Layer 4 of a small transformer language model trained on English Wikipedia (10 layers, counted from 0, width 128).
A neuron's activation on a vector x is ReLU(gate . x) times (in . x), where the dot is the dot product.
The model reads these tokens: "iew" " of" " the" " p" "end" "ing" " ret" "ire" "ment" " of" " the" " b" "ish" "op" "," " the"

The vector x that enters this layer's MLP at each token. A number n stands for (n - 500) times 0.0058.
0 "iew": 451,499,568,468,480,803,292,431,389,605,626,292,160,289,432,450,764,318,370,432,766,665,461,145,593,461,634,469,420,363,713,158,520,600,659,391,702,482,234,531,584,507,582,553,461,798,320,471,316,427,256,505,501,470,586,345,340,394,439,388,546,370,646,407,594,588,515,622,485,644,356,533,416,506,597,841,372,601,374,606,777,310,598,641,633,403,656,713,527,433,620,498,534,849,583,800,514,670,620,431,457,494,249,335,482,343,562,656,657,572,393,504,553,545,642,530,539,380,423,449,616,252,405,526,448,546,535,688
1 " of": 431,509,586,490,698,465,273,805,441,440,463,519,231,180,662,568,793,376,462,233,574,595,585,390,424,512,529,467,379,434,558,474,432,407,581,586,659,481,418,264,591,426,458,641,451,548,390,650,429,617,279,680,588,319,422,297,589,434,471,492,525,679,350,936,312,648,483,587,536,603,428,483,615,555,562,799,461,527,386,832,508,411,455,408,308,732,558,587,494,651,447,693,650,643,882,392,546,763,468,376,504,594,523,580,598,319,499,173,675,556,452,493,549,794,460,544,557,526,463,704,648,427,473,500,680,486,560,451
2 " the": 580,570,680,371,531,569,511,677,369,544,313,644,323,268,665,568,628,451,651,311,327,484,396,365,263,456,645,686,440,636,614,256,603,521,459,484,615,272,413,317,729,624,373,525,489,613,355,529,468,515,112,795,569,335,380,355,512,487,567,593,571,550,603,572,193,472,322,582,652,557,268,537,512,396,550,778,695,499,368,463,492,408,370,445,193,721,512,468,419,460,527,658,581,655,865,488,495,659,470,269,714,516,293,345,485,316,453,206,672,580,500,414,609,720,528,439,637,496,531,503,672,239,556,359,542,256,596,438
3 " p": 591,458,492,662,635,486,289,690,330,317,605,594,420,220,406,472,711,109,800,299,301,432,313,583,272,507,478,631,423,322,481,435,520,546,476,382,471,354,506,597,636,600,477,499,261,556,284,612,410,692,397,845,600,289,565,370,760,494,460,548,412,434,697,667,567,403,594,578,552,532,422,588,487,444,558,460,506,571,619,565,633,294,553,424,571,797,504,211,510,353,562,577,555,409,662,366,319,660,529,336,802,496,294,415,433,276,527,183,705,671,323,569,673,721,633,568,564,606,437,465,670,243,386,578,673,460,563,430
4 "end": 360,440,607,495,705,358,602,746,444,536,511,580,627,344,333,410,469,232,740,417,447,483,491,689,667,676,572,520,499,329,601,251,423,627,552,544,742,72,679,449,359,629,200,475,444,353,480,589,263,552,458,718,578,320,484,469,394,381,447,517,325,323,488,700,477,613,390,898,365,437,584,729,672,476,666,650,584,413,549,689,429,282,473,577,435,684,434,462,664,453,530,297,737,566,482,417,264,443,475,210,468,383,493,444,419,537,679,470,575,345,237,466,716,494,557,606,575,540,332,538,462,147,421,588,484,459,21,386
5 "ing": 174,438,448,533,714,593,461,543,387,632,582,465,582,104,400,489,481,267,526,422,798,420,807,545,437,490,770,608,642,283,497,202,354,485,651,623,494,623,409,416,514,548,340,556,629,474,471,522,278,664,470,530,453,355,421,556,445,444,78,526,645,582,513,652,421,543,532,884,695,462,726,460,673,526,598,586,672,593,472,643,489,295,510,450,522,538,561,447,785,604,464,649,549,591,688,423,275,473,655,449,380,583,375,500,643,490,511,351,731,386,391,484,291,625,611,423,617,468,520,674,612,102,575,382,550,379,391,678
6 " ret": 660,589,417,637,321,327,485,527,196,255,545,585,549,493,504,625,464,217,442,350,838,428,397,430,622,587,260,735,459,220,546,241,781,428,575,539,972,170,558,633,772,569,564,457,427,526,401,537,433,423,510,515,661,262,506,337,861,519,501,639,449,611,580,715,538,704,489,722,577,511,79,340,526,681,499,546,469,711,659,320,608,231,479,455,523,731,544,308,544,520,490,664,636,497,516,374,336,596,428,397,427,458,270,572,552,398,699,450,573,609,309,544,467,820,724,481,669,501,559,510,560,423,267,619,597,430,559,439
7 "ire": 621,616,739,313,554,460,537,354,233,587,612,663,477,464,759,472,541,455,606,643,611,368,687,279,397,633,505,847,580,374,532,209,420,504,361,669,786,364,442,648,392,409,527,597,575,389,479,389,442,494,495,400,479,559,479,146,265,495,513,498,601,571,680,485,571,563,518,293,406,606,494,322,409,394,711,707,599,701,396,721,757,307,552,443,575,461,500,434,476,586,406,462,598,869,648,329,486,750,803,546,691,515,547,306,722,341,821,501,558,625,759,287,488,395,428,527,310,640,476,264,691,604,238,489,624,596,316,571
8 "ment": 472,523,675,402,422,627,383,356,606,413,511,351,258,297,387,153,681,320,353,252,733,333,407,288,607,421,364,646,278,386,630,274,612,488,552,214,644,479,216,501,726,472,326,484,400,519,645,409,226,486,288,500,386,449,585,409,321,444,403,479,671,316,776,521,538,407,492,457,491,614,329,471,429,473,784,448,683,592,453,647,649,185,579,422,334,557,721,564,366,704,266,432,451,696,817,474,329,709,584,227,547,353,645,478,567,535,421,528,573,490,414,507,516,638,575,661,378,480,577,439,600,221,451,584,383,363,406,770
9 " of": 405,500,613,450,609,402,451,719,417,499,545,593,305,238,652,374,772,443,413,253,664,642,607,425,460,505,464,590,404,412,575,419,389,439,402,497,658,466,274,299,528,388,574,610,493,426,403,617,345,524,333,539,652,381,445,198,501,484,485,576,569,792,433,882,378,640,462,440,482,671,424,444,694,612,587,664,594,623,402,885,586,368,544,335,341,557,533,418,450,640,390,792,654,694,808,263,538,830,483,285,451,528,573,593,711,366,466,123,644,549,581,535,431,794,399,575,464,531,533,681,536,492,443,550,458,388,471,543
10 " the": 580,631,714,362,475,581,595,673,387,579,352,654,386,284,644,526,589,464,636,328,382,488,406,402,276,501,630,730,492,660,579,282,567,501,390,469,669,227,342,289,725,539,375,505,501,551,365,509,456,496,125,778,562,360,384,325,458,489,531,614,592,579,656,586,213,450,281,587,595,584,252,496,506,446,525,727,722,532,358,483,538,389,358,432,220,654,467,387,423,447,518,640,592,671,834,430,465,699,420,228,634,469,356,334,507,274,453,155,665,566,550,382,587,736,507,424,631,511,508,479,651,293,515,380,493,173,597,448
11 " b": 644,553,616,514,428,542,442,649,143,443,380,551,517,414,477,353,591,235,628,453,328,596,410,615,368,500,559,703,492,492,606,370,393,489,485,497,762,385,393,432,513,542,280,529,412,284,311,677,274,581,661,429,707,384,395,291,641,525,680,598,476,378,688,554,493,574,662,621,583,562,239,370,619,608,477,539,622,508,516,659,309,354,502,522,368,663,347,274,557,292,312,665,764,391,505,487,538,682,478,56,582,457,194,637,570,251,541,360,574,494,356,386,802,836,724,370,632,534,458,587,741,370,402,584,679,510,452,571
12 "ish": 730,685,521,505,754,568,515,869,674,413,639,635,445,268,411,462,539,397,382,541,410,468,488,320,427,347,654,694,513,603,431,438,172,455,282,651,675,448,660,429,553,742,492,562,418,712,349,586,529,593,438,635,493,262,754,409,571,501,303,486,669,326,544,737,526,583,557,370,710,333,413,221,444,519,642,701,315,561,454,691,456,388,590,225,383,555,726,618,532,572,108,426,487,591,561,418,300,591,600,681,429,393,588,176,925,241,454,434,498,509,419,383,587,719,589,563,569,538,684,590,559,615,435,429,597,777,174,664
13 "op": 525,484,372,493,636,978,240,580,693,394,668,673,496,749,601,333,621,236,615,421,418,430,412,522,398,487,657,496,263,397,552,462,578,432,337,579,753,498,278,688,586,548,607,619,309,760,474,514,395,469,306,467,536,647,453,236,441,628,478,665,596,347,757,765,628,403,365,400,254,547,721,671,546,434,549,480,379,356,445,529,730,124,489,568,452,654,625,844,419,432,224,671,661,452,663,298,496,698,700,368,330,568,373,503,316,464,687,467,660,328,974,481,519,346,569,672,455,465,420,534,598,567,535,529,558,522,410,520
14 ",": 462,509,678,460,488,609,187,878,200,589,586,550,417,268,554,231,674,608,441,462,484,579,565,488,649,457,631,509,220,245,661,566,497,325,435,409,531,360,301,356,538,466,586,521,410,608,192,635,532,623,470,778,665,347,576,333,510,567,487,570,683,578,435,767,342,497,537,407,576,562,391,309,575,474,641,618,675,402,427,626,459,279,376,567,383,685,410,428,341,520,359,606,644,611,660,393,279,586,482,298,262,398,264,453,570,334,412,236,594,516,344,390,377,527,610,239,550,390,632,510,838,176,429,530,622,495,693,518
15 " the": 619,637,674,373,544,566,585,659,422,555,403,675,327,353,650,447,581,484,609,314,351,488,400,409,249,440,632,720,491,703,561,320,555,526,416,508,660,272,406,296,733,606,416,531,513,573,311,524,467,518,120,773,578,305,357,393,447,471,560,584,594,557,589,624,222,502,250,584,625,568,281,505,513,434,514,698,664,506,362,451,478,348,338,462,206,703,524,435,354,466,467,680,604,655,863,389,489,646,481,273,651,447,316,348,488,323,418,190,663,550,540,370,621,725,508,334,617,494,547,497,681,264,579,395,489,152,592,447

Each question shows the input weights of one neuron of the MLP. A number n stands for (n - 500) times 0.00061.

n288 gate: 744,598,412,506,475,533,469,585,354,453,522,489,649,366,557,503,372,586,448,535,727,588,500,440,562,439,315,482,359,486,442,595,413,423,514,461,517,436,434,427,458,564,407,448,356,640,357,399,388,483,547,370,666,694,768,536,381,451,517,512,547,480,454,508,520,654,558,580,353,377,544,413,466,511,566,345,416,374,435,500,675,508,584,597,492,463,492,400,401,514,458,704,527,563,467,390,492,537,477,620,426,478,395,633,565,427,494,682,415,702,478,486,582,552,409,478,533,477,483,648,588,520,423,426,528,517,612,430
n288 in: 530,500,505,677,548,363,487,655,511,683,444,532,487,481,344,403,398,655,505,467,463,591,550,397,717,400,598,445,484,503,659,719,585,422,403,608,432,277,571,468,460,539,580,465,558,435,555,545,561,585,416,577,316,414,356,448,465,523,511,439,585,503,546,638,607,392,583,442,536,593,547,549,543,545,509,565,455,418,612,636,503,508,605,462,559,500,436,542,521,495,433,469,536,384,524,374,347,304,519,402,471,427,601,482,350,485,578,432,616,519,618,516,497,477,560,534,437,487,652,541,672,454,630,448,392,545,538,559
On which token does it fire most, and how strongly? 14 ",", at about 0.99

n280 gate: 529,441,530,321,494,430,525,416,444,534,494,595,314,522,437,313,386,512,503,522,702,521,590,512,317,522,237,516,634,417,545,583,389,430,479,540,608,552,549,506,568,509,765,500,325,558,585,457,580,469,580,503,684,714,586,515,666,491,579,581,487,375,485,401,680,654,342,427,413,324,476,539,427,425,550,662,525,441,662,419,343,519,537,494,512,481,470,454,497,391,419,500,594,566,786,583,638,535,484,565,442,298,522,579,446,590,521,469,665,626,653,491,497,382,717,417,632,478,338,418,467,494,351,698,500,494,551,472
n280 in: 687,522,439,450,480,670,444,605,565,464,407,455,447,585,584,478,464,238,624,645,494,462,508,311,534,475,444,632,486,614,535,477,563,503,489,486,454,678,289,559,615,475,401,537,406,552,475,351,494,714,511,476,339,606,246,558,503,465,628,477,561,688,478,393,497,554,472,452,642,489,610,525,428,477,515,525,553,514,559,566,402,545,561,618,359,454,467,431,569,415,503,414,448,336,461,549,537,497,452,545,439,392,446,572,396,579,439,624,383,455,270,536,658,495,578,533,567,664,708,431,538,491,533,376,623,446,503,475
Which token does this neuron like most? 11 " b"

n99 gate: 671,533,479,684,440,547,542,415,609,533,567,509,419,663,649,413,554,362,348,585,679,565,476,586,591,391,533,472,488,305,569,522,700,527,632,512,599,461,311,394,307,521,431,391,497,348,524,600,443,494,446,526,457,421,447,402,393,444,466,681,531,411,579,585,406,497,637,451,435,582,444,526,488,537,366,536,512,542,448,506,461,576,645,698,570,371,473,305,473,396,561,509,550,580,467,484,411,371,354,315,324,641,469,500,568,494,313,667,427,684,491,599,500,488,248,419,554,634,706,476,544,423,571,652,533,546,326,546
n99 in: 467,515,575,485,389,491,608,466,550,520,477,290,607,569,494,666,558,369,540,631,506,445,482,486,494,529,532,592,474,669,594,470,426,636,506,532,506,395,523,724,576,456,458,385,410,685,396,491,635,512,570,386,373,451,570,405,473,466,434,389,393,443,294,559,387,515,676,500,503,521,468,563,575,500,570,352,386,360,538,417,611,258,594,569,537,581,411,439,483,624,375,483,359,365,348,540,399,446,586,374,488,512,299,306,554,622,506,329,567,345,300,509,400,563,488,436,404,607,384,678,423,542,324,497,614,479,503,553
Which token does this neuron like most? 6 " ret"

n108 gate: 586,596,449,590,567,651,535,503,305,347,613,532,511,724,556,566,382,483,677,320,431,392,465,299,576,509,526,376,540,737,443,602,497,534,523,474,473,486,394,296,659,442,666,381,523,520,648,448,584,552,477,497,687,497,512,466,426,387,509,387,500,635,396,625,518,494,417,486,616,465,420,446,637,503,325,483,312,567,315,641,526,523,474,461,661,408,463,607,489,608,459,391,565,545,601,485,506,432,395,401,514,603,479,468,446,348,489,563,676,462,666,535,450,361,465,670,491,617,557,446,476,485,572,560,543,570,578,389
n108 in: 599,427,473,373,500,607,608,620,539,551,461,350,503,356,567,650,500,584,408,513,434,622,343,768,555,422,579,547,494,473,478,388,571,333,371,554,466,563,467,448,618,593,583,254,545,679,589,603,467,518,397,559,594,231,497,509,408,527,306,668,465,589,558,709,535,260,598,400,482,382,515,512,398,347,285,578,506,443,466,488,605,567,437,454,438,543,518,629,416,530,601,583,447,441,602,525,335,451,391,482,545,467,720,590,668,494,479,563,494,503,419,575,622,500,593,743,395,595,575,435,405,601,512,497,374,594,500,491
On which token does it fire most, and how strongly? 1 " of", at about 0.25

n104 gate: 567,618,532,444,527,517,400,266,675,512,323,799,474,623,669,494,427,676,523,625,512,500,468,471,601,479,459,494,497,532,625,366,379,654,638,515,609,377,450,432,482,612,452,567,392,404,503,284,494,355,409,620,545,485,515,503,596,422,527,451,697,270,619,464,460,650,407,402,549,550,509,520,306,548,484,474,618,579,491,428,562,550,485,594,403,452,497,363,401,598,655,523,376,641,459,595,363,638,559,420,404,567,452,620,440,483,335,456,411,482,512,476,479,552,427,538,541,467,415,353,472,479,613,401,344,527,309,381
n104 in: 522,519,414,438,553,451,197,646,537,602,491,281,288,664,624,525,549,494,356,616,442,674,665,552,531,559,484,484,543,661,394,426,582,567,494,358,506,568,448,453,559,574,352,372,485,344,524,706,686,466,571,566,447,513,481,390,579,539,554,689,510,472,449,525,400,383,509,633,467,351,534,415,417,645,430,475,410,410,365,376,255,503,382,341,551,341,497,596,386,469,594,537,625,403,553,642,601,453,462,587,380,460,431,540,515,388,613,528,598,333,472,357,491,676,555,302,515,494,522,524,657,680,377,396,556,444,439,632
Which token does this neuron like most? 15 " the"

n270 gate: 419,143,669,668,513,426,503,334,543,592,378,644,330,329,417,605,585,599,581,702,536,558,490,394,596,793,477,559,542,530,510,408,362,516,500,441,639,615,402,639,632,454,506,537,543,500,623,427,563,517,391,625,527,403,803,671,597,513,298,348,469,701,580,500,486,389,396,566,439,332,536,481,530,447,696,601,622,642,580,455,569,583,526,656,311,530,709,503,634,577,614,650,435,606,352,613,426,725,483,474,419,480,467,520,445,462,500,581,483,540,386,645,477,535,278,654,513,513,474,578,514,413,454,464,490,643,548,457
n270 in: 509,564,466,607,622,546,442,530,363,434,535,610,520,527,350,662,381,544,712,506,563,540,433,395,780,445,459,476,644,486,515,527,438,434,416,428,688,587,592,564,622,529,486,464,477,575,531,602,558,614,291,381,391,433,548,454,473,642,349,387,549,485,598,556,351,547,649,569,506,404,291,404,509,485,566,506,419,546,532,355,503,482,419,593,489,399,477,598,537,538,491,678,292,591,477,512,503,423,553,550,368,336,447,296,568,523,480,543,393,512,296,465,307,480,514,416,546,594,460,506,693,394,661,563,503,310,572,450
Its three highest activations, in order, are on tokens 0 "iew", 5 "ing", 6 " ret"

n154 gate: 665,480,356,316,509,675,405,286,428,309,382,511,369,520,533,446,549,540,591,658,306,444,618,528,451,445,483,425,537,500,384,467,593,412,491,586,447,526,477,555,704,480,664,577,411,551,466,520,319,584,532,570,425,286,485,537,474,455,485,467,497,602,589,578,452,559,520,298,433,460,322,441,527,727,239,520,466,497,407,478,692,512,603,423,332,518,506,531,480,584,622,636,531,497,371,554,561,567,459,566,415,454,619,454,590,612,497,662,608,427,409,408,430,508,409,509,486,436,443,477,391,468,585,511,686,517,624,503
n154 in: 548,610,443,393,599,597,575,373,622,557,436,503,451,621,497,350,500,350,534,512,279,292,552,486,477,567,247,446,489,362,326,344,542,349,572,589,458,431,457,480,526,604,494,515,575,400,460,558,431,529,546,486,415,521,587,307,403,444,518,451,382,679,427,596,301,592,471,472,314,477,415,497,524,770,497,489,445,474,594,542,500,631,621,491,264,470,573,543,540,532,673,571,423,593,543,662,400,538,506,430,503,336,295,640,460,497,329,523,552,421,437,457,590,460,463,454,535,477,595,540,564,544,517,460,679,529,512,386
Which token does this neuron like most? 1 " of"

n169 gate: 330,379,450,527,545,792,512,591,573,560,391,380,503,610,567,614,551,620,355,537,476,479,545,624,506,536,313,506,539,608,416,584,682,381,506,458,525,551,512,539,440,527,532,478,521,690,583,678,325,542,437,693,634,497,500,627,445,438,448,472,415,714,541,497,494,405,438,572,565,509,521,374,577,713,403,396,254,308,464,518,518,427,329,556,597,522,485,542,699,579,469,601,429,394,659,534,421,332,591,524,580,554,378,640,626,444,375,423,613,546,455,395,427,474,491,470,545,546,491,600,554,585,500,746,503,570,636,379
n169 in: 399,373,509,370,624,415,417,603,503,417,431,500,431,397,643,385,468,442,497,497,503,466,335,540,343,474,477,249,437,555,653,440,373,477,580,509,500,615,380,578,774,583,401,458,511,526,267,590,393,555,552,562,357,573,425,310,477,604,488,406,410,529,533,549,551,376,432,492,441,517,457,596,456,494,388,520,454,480,404,444,388,436,491,337,525,370,559,359,420,532,559,360,664,410,370,482,576,488,372,358,474,440,477,614,604,444,611,434,379,588,529,575,733,520,443,747,457,401,494,421,582,649,489,360,457,500,574,608
Which token does this neuron like most? 1 " of"

n182 gate: 431,525,547,469,400,686,514,407,598,547,318,605,393,381,595,639,608,458,355,535,497,511,542,367,612,686,343,669,478,500,289,454,413,418,450,403,620,533,428,475,603,381,582,339,597,552,788,391,453,539,556,703,435,494,345,434,452,554,460,573,483,534,562,531,576,437,407,651,416,467,432,530,609,562,500,464,569,567,472,443,628,517,589,643,519,494,655,464,514,612,540,527,514,495,392,555,483,557,483,433,440,533,573,472,329,473,475,475,363,466,544,547,455,350,226,420,467,582,379,574,441,599,467,555,500,531,555,511
n182 in: 445,422,415,618,379,661,599,328,565,524,508,529,489,415,484,575,626,419,481,494,457,386,462,418,486,492,568,537,569,495,335,651,542,391,382,436,586,519,556,592,527,283,538,378,388,481,458,473,505,535,430,531,326,551,383,458,549,405,343,576,374,552,552,530,520,500,479,556,476,522,497,537,583,407,509,604,433,699,437,374,623,457,562,417,466,401,542,326,487,620,593,566,635,382,465,430,497,571,429,338,484,383,361,452,474,385,357,428,477,462,423,540,473,487,252,567,613,680,292,569,440,582,442,476,444,516,644,516
Its three highest activations, in order, are on tokens 9 " of", 10 " the", 13 "op"

n305 gate: 557,465,491,474,433,432,379,427,558,676,445,471,489,429,413,353,491,541,383,467,428,503,384,438,442,555,398,527,503,517,374,638,508,543,491,471,488,512,552,608,500,286,630,646,563,460,577,480,555,439,604,427,553,357,584,551,589,492,675,293,591,538,402,226,355,521,254,384,514,456,531,520,566,553,547,520,546,413,359,528,584,295,590,429,542,592,446,269,388,360,515,377,443,358,653,515,418,497,652,477,466,514,509,454,486,593,328,471,409,568,572,433,553,701,451,445,555,292,627,511,256,456,494,357,480,462,524,409
n305 in: 543,674,528,355,433,489,600,538,626,450,394,494,547,565,516,575,358,606,662,323,611,585,500,653,405,464,371,655,448,380,451,503,435,459,428,653,632,550,530,536,472,444,455,598,361,423,415,466,408,301,606,663,430,620,517,486,401,538,460,576,372,494,462,520,375,608,566,503,503,581,459,524,612,559,470,519,536,472,469,394,442,669,467,549,470,694,527,600,472,511,438,514,478,462,511,546,599,682,348,576,500,339,531,295,475,720,517,285,415,503,550,397,497,418,472,550,475,503,445,651,515,574,497,624,631,396,543,703
Which token does this neuron like most? 15 " the"

n140 gate: 432,597,546,530,139,513,417,486,557,566,530,600,497,330,562,487,576,340,411,569,470,490,707,288,570,640,513,444,579,530,479,476,601,651,493,477,599,507,741,530,630,726,544,579,414,372,576,212,507,440,500,523,460,454,493,458,453,754,619,521,458,561,677,440,563,650,543,471,480,527,343,532,620,520,648,771,304,530,463,458,444,867,440,695,403,524,585,464,477,527,584,507,493,451,384,400,615,588,527,436,576,424,699,573,536,675,454,503,612,605,335,643,547,360,510,540,427,490,596,415,553,588,477,428,547,483,747,682
n140 in: 460,437,541,470,455,427,658,450,464,476,467,458,453,348,451,491,402,509,579,661,568,582,455,617,395,637,458,581,426,536,590,623,529,482,633,417,320,610,651,695,542,553,696,485,402,576,512,422,524,446,604,431,617,603,445,512,430,608,372,506,357,612,635,599,323,497,300,333,596,413,485,544,408,506,500,609,399,518,358,462,643,590,417,509,486,658,587,521,385,653,437,544,532,523,470,314,437,764,419,428,515,456,545,550,378,671,541,577,669,685,559,327,572,349,574,595,660,612,467,474,622,539,515,506,321,626,491,623
Which token does this neuron like most? 7 "ire"

n6 gate: 423,485,598,620,572,403,512,380,464,401,250,392,524,414,579,428,629,590,414,553,437,491,479,482,521,440,488,368,616,464,594,316,380,337,389,590,747,650,411,288,629,449,609,373,587,393,571,428,431,449,497,588,530,718,463,438,552,391,374,633,440,405,494,464,481,423,414,663,638,473,417,561,608,381,542,390,578,392,397,388,572,737,560,633,415,537,424,461,539,436,659,559,553,274,476,484,323,476,439,464,476,560,476,303,450,561,376,524,566,442,625,530,609,526,578,503,473,661,408,373,408,460,642,521,638,458,444,615
n6 in: 303,489,656,697,469,492,636,471,430,621,269,456,467,325,602,483,486,367,333,514,319,443,431,465,743,445,469,526,492,447,520,497,459,454,381,536,617,392,550,388,553,652,640,451,563,557,579,584,508,341,328,478,576,544,477,565,562,457,378,619,541,528,444,400,613,426,442,579,595,428,541,495,363,570,431,569,605,445,584,454,364,450,519,440,540,477,489,456,541,671,629,552,424,424,539,586,615,446,366,556,385,426,581,462,476,384,475,393,459,562,434,414,589,562,588,354,464,464,706,345,544,441,404,563,431,416,594,455
Which token does this neuron like most? 10 " the"

n39 gate: 424,451,630,653,675,503,592,432,543,634,432,687,670,281,345,320,671,518,470,433,503,385,534,569,429,577,577,346,433,503,510,608,410,400,659,751,541,448,555,426,509,451,503,627,543,591,573,448,583,485,534,387,500,707,649,223,628,470,487,503,516,737,503,515,548,522,567,634,473,432,434,389,500,516,600,659,488,368,596,572,665,432,472,380,381,462,545,509,451,649,528,445,398,590,463,388,512,459,605,525,276,515,603,524,446,688,364,448,494,584,527,500,760,512,473,552,531,252,494,575,464,665,497,548,509,528,522,478
n39 in: 385,545,596,731,564,590,586,585,368,580,489,295,533,483,400,403,508,508,610,367,519,505,545,432,357,536,528,654,517,433,700,500,318,505,398,486,563,428,544,402,539,389,450,578,602,382,536,371,550,657,389,497,610,699,578,445,418,410,338,365,419,412,546,461,602,622,582,447,557,559,360,443,420,590,434,597,508,564,469,707,606,421,458,469,511,463,435,564,453,435,602,527,456,326,383,477,370,500,579,511,640,453,565,464,511,606,409,368,628,435,635,489,593,462,497,306,436,432,519,629,526,517,415,514,578,556,669,565
Its two highest activations, in order, are on tokens 9 " of", 1 " of"

n129 gate: 555,483,450,492,447,558,450,644,528,444,531,550,397,543,595,617,614,483,511,599,503,674,390,574,441,424,593,368,453,489,544,538,582,555,425,614,558,717,475,525,629,595,401,457,478,450,514,559,612,393,517,598,339,565,315,440,625,371,554,524,553,255,397,466,389,572,362,423,511,601,555,312,480,486,606,631,313,590,605,221,534,477,651,512,416,514,547,458,569,534,403,472,437,541,444,765,537,486,466,396,611,506,500,464,484,454,519,436,568,583,561,506,582,382,439,461,466,457,525,404,296,528,591,638,366,379,644,426
n129 in: 616,561,541,577,470,641,374,419,638,536,373,426,541,553,500,462,563,407,391,449,413,484,583,567,649,324,290,601,481,634,503,489,605,508,571,352,653,292,459,580,533,415,466,347,459,527,562,541,547,605,415,436,478,396,605,613,430,382,458,378,566,525,412,566,388,587,582,469,414,539,365,666,707,662,557,434,583,478,567,642,467,544,437,429,369,455,548,505,538,564,447,516,576,503,503,437,346,323,506,519,476,525,455,402,441,674,508,688,503,612,538,349,419,449,667,426,516,514,617,635,515,371,582,552,486,542,500,433
Which token does this neuron like most? 15 " the"

n43 gate: 374,418,675,509,573,466,584,595,576,506,444,384,405,533,321,436,454,590,500,600,506,589,386,489,661,372,579,430,676,547,539,409,511,480,494,381,593,660,459,512,500,535,600,524,375,506,529,506,488,453,351,494,565,528,612,463,509,546,643,577,494,372,658,427,357,527,382,594,580,553,506,455,605,482,579,454,448,450,556,452,395,459,314,590,440,417,426,567,627,515,538,509,388,540,491,479,527,556,503,591,463,610,757,506,434,554,207,460,497,438,324,503,303,805,561,360,445,591,665,483,506,767,592,537,619,444,611,429
n43 in: 525,449,702,582,436,597,452,472,508,497,484,511,592,362,554,593,463,601,573,547,500,534,415,531,580,622,540,458,553,484,392,384,404,403,600,683,475,389,489,580,678,420,596,478,497,547,471,524,420,356,386,485,441,534,505,537,435,445,733,453,616,516,631,406,533,424,678,558,710,660,469,461,407,484,299,463,481,574,573,422,484,495,269,497,516,549,560,455,613,479,540,668,333,518,553,569,441,348,701,497,476,423,524,553,516,557,495,555,503,568,489,362,605,495,458,627,492,562,563,401,472,473,463,400,651,618,514,605
Which token does this neuron like most? 10 " the"

n27 gate: 455,503,637,399,468,656,569,427,578,483,512,454,589,447,419,434,307,442,585,563,489,472,294,559,666,448,538,573,477,491,515,479,483,623,486,428,503,578,468,375,413,414,318,589,408,511,506,448,532,465,503,525,471,515,545,401,529,458,530,625,400,532,640,529,443,332,511,591,497,459,420,649,598,541,722,486,613,647,415,579,598,482,561,699,334,595,782,537,540,520,708,463,449,446,451,566,415,494,506,448,420,681,544,480,299,562,323,574,679,582,457,563,357,347,463,604,520,623,451,540,372,474,697,597,338,430,577,623
n27 in: 535,403,492,457,397,573,531,766,417,373,309,350,351,509,450,472,491,480,427,402,461,531,460,500,471,546,534,619,362,426,429,465,475,705,458,500,348,633,381,540,563,517,549,535,596,469,388,629,372,314,417,442,606,536,585,321,567,536,343,422,699,416,528,394,470,529,418,484,411,437,486,572,368,512,500,356,460,526,523,528,426,368,594,585,602,279,614,387,539,503,353,598,466,611,483,559,448,474,609,443,523,655,690,599,464,608,584,351,291,520,367,617,451,514,410,409,457,448,480,517,440,474,393,424,412,451,679,497
On which token does it fire most, and how strongly? 8 "ment", at about 1.3

n274 gate: 602,574,523,401,413,542,604,388,607,558,454,540,352,518,542,427,515,492,505,429,271,567,452,458,597,561,548,449,510,477,400,632,480,432,535,606,445,485,510,492,508,596,519,670,669,598,643,457,426,630,604,584,564,540,379,517,572,527,609,548,378,446,473,669,447,534,578,415,507,604,522,522,539,541,552,634,640,711,533,493,523,531,604,547,404,456,512,472,651,574,595,442,463,490,457,547,330,650,390,546,400,422,366,437,547,559,613,593,420,583,671,515,495,341,525,627,551,366,591,405,500,557,533,460,503,508,432,523
n274 in: 600,436,533,551,571,504,507,414,587,577,620,566,480,491,410,452,471,429,555,601,342,585,527,348,462,518,458,454,463,399,500,525,502,496,608,542,511,531,487,489,489,714,532,600,597,596,572,391,476,614,524,575,507,458,429,539,477,556,482,472,620,532,412,571,387,444,513,622,496,635,424,470,514,554,529,643,655,529,554,433,663,433,436,493,451,600,526,566,548,496,453,375,498,552,465,626,516,491,562,458,509,524,581,344,511,569,603,404,532,667,465,529,551,463,496,672,502,480,557,430,579,511,504,557,507,458,491,598
Its three highest activations, in order, are on tokens 7 "ire", 12 "ish", 13 "op"

n174 gate: 440,424,603,646,369,614,517,552,802,610,623,604,561,577,619,657,454,578,362,430,607,672,439,446,658,456,556,588,393,578,394,422,406,394,509,471,590,274,578,512,384,442,564,413,665,506,411,532,657,389,535,421,532,423,617,437,429,474,610,433,615,536,646,462,771,625,405,431,506,550,443,613,677,391,522,567,421,424,482,506,427,427,427,554,514,446,594,497,437,653,535,514,477,523,395,455,503,613,418,406,422,523,403,422,335,407,586,736,561,301,457,570,450,506,428,619,523,509,460,354,417,444,529,494,567,462,551,412
n174 in: 495,369,626,625,495,579,492,525,469,503,453,375,319,450,520,484,591,466,536,473,523,556,503,482,182,482,382,443,580,443,413,519,635,441,604,573,438,583,653,403,641,378,453,635,534,454,513,600,571,576,539,406,511,544,449,474,503,469,535,481,595,410,515,469,375,545,461,517,615,487,490,586,473,566,638,404,477,570,495,454,471,437,391,492,579,521,515,256,503,550,386,405,464,554,474,646,526,309,647,374,508,487,571,523,520,447,369,244,448,574,477,505,550,543,466,469,479,297,464,587,566,399,521,510,479,482,726,574
Which token does this neuron like most? 0 "iew"

n258 gate: 565,430,344,448,503,279,503,624,622,483,569,480,477,656,492,451,463,529,528,407,514,426,552,531,541,644,306,488,443,376,701,443,559,429,506,405,426,348,540,454,641,480,442,500,483,591,509,570,786,520,584,388,503,649,363,483,427,568,426,397,289,538,478,546,506,497,597,566,444,610,457,621,343,430,459,405,341,520,442,466,422,407,610,438,615,476,427,491,483,343,664,426,531,257,497,347,480,650,485,662,457,506,456,520,334,640,537,568,675,388,517,598,389,367,454,497,414,526,597,440,470,450,434,423,267,456,399,471
n258 in: 456,497,620,581,478,423,540,503,486,492,392,527,524,453,427,554,441,468,436,556,342,442,370,587,465,459,739,316,447,484,399,587,410,559,492,699,536,406,583,408,522,473,523,581,352,489,476,533,441,437,319,550,516,636,427,463,374,513,401,318,539,467,430,424,523,381,348,531,650,470,495,489,575,437,690,564,608,540,590,587,610,489,554,395,553,547,511,497,492,574,374,452,574,463,449,447,393,252,650,451,321,425,716,508,619,379,593,382,492,624,596,613,650,690,516,457,481,579,524,521,588,577,460,567,470,465,483,519
On which token does it fire most, and how strongly? 4 "end", at about 0.25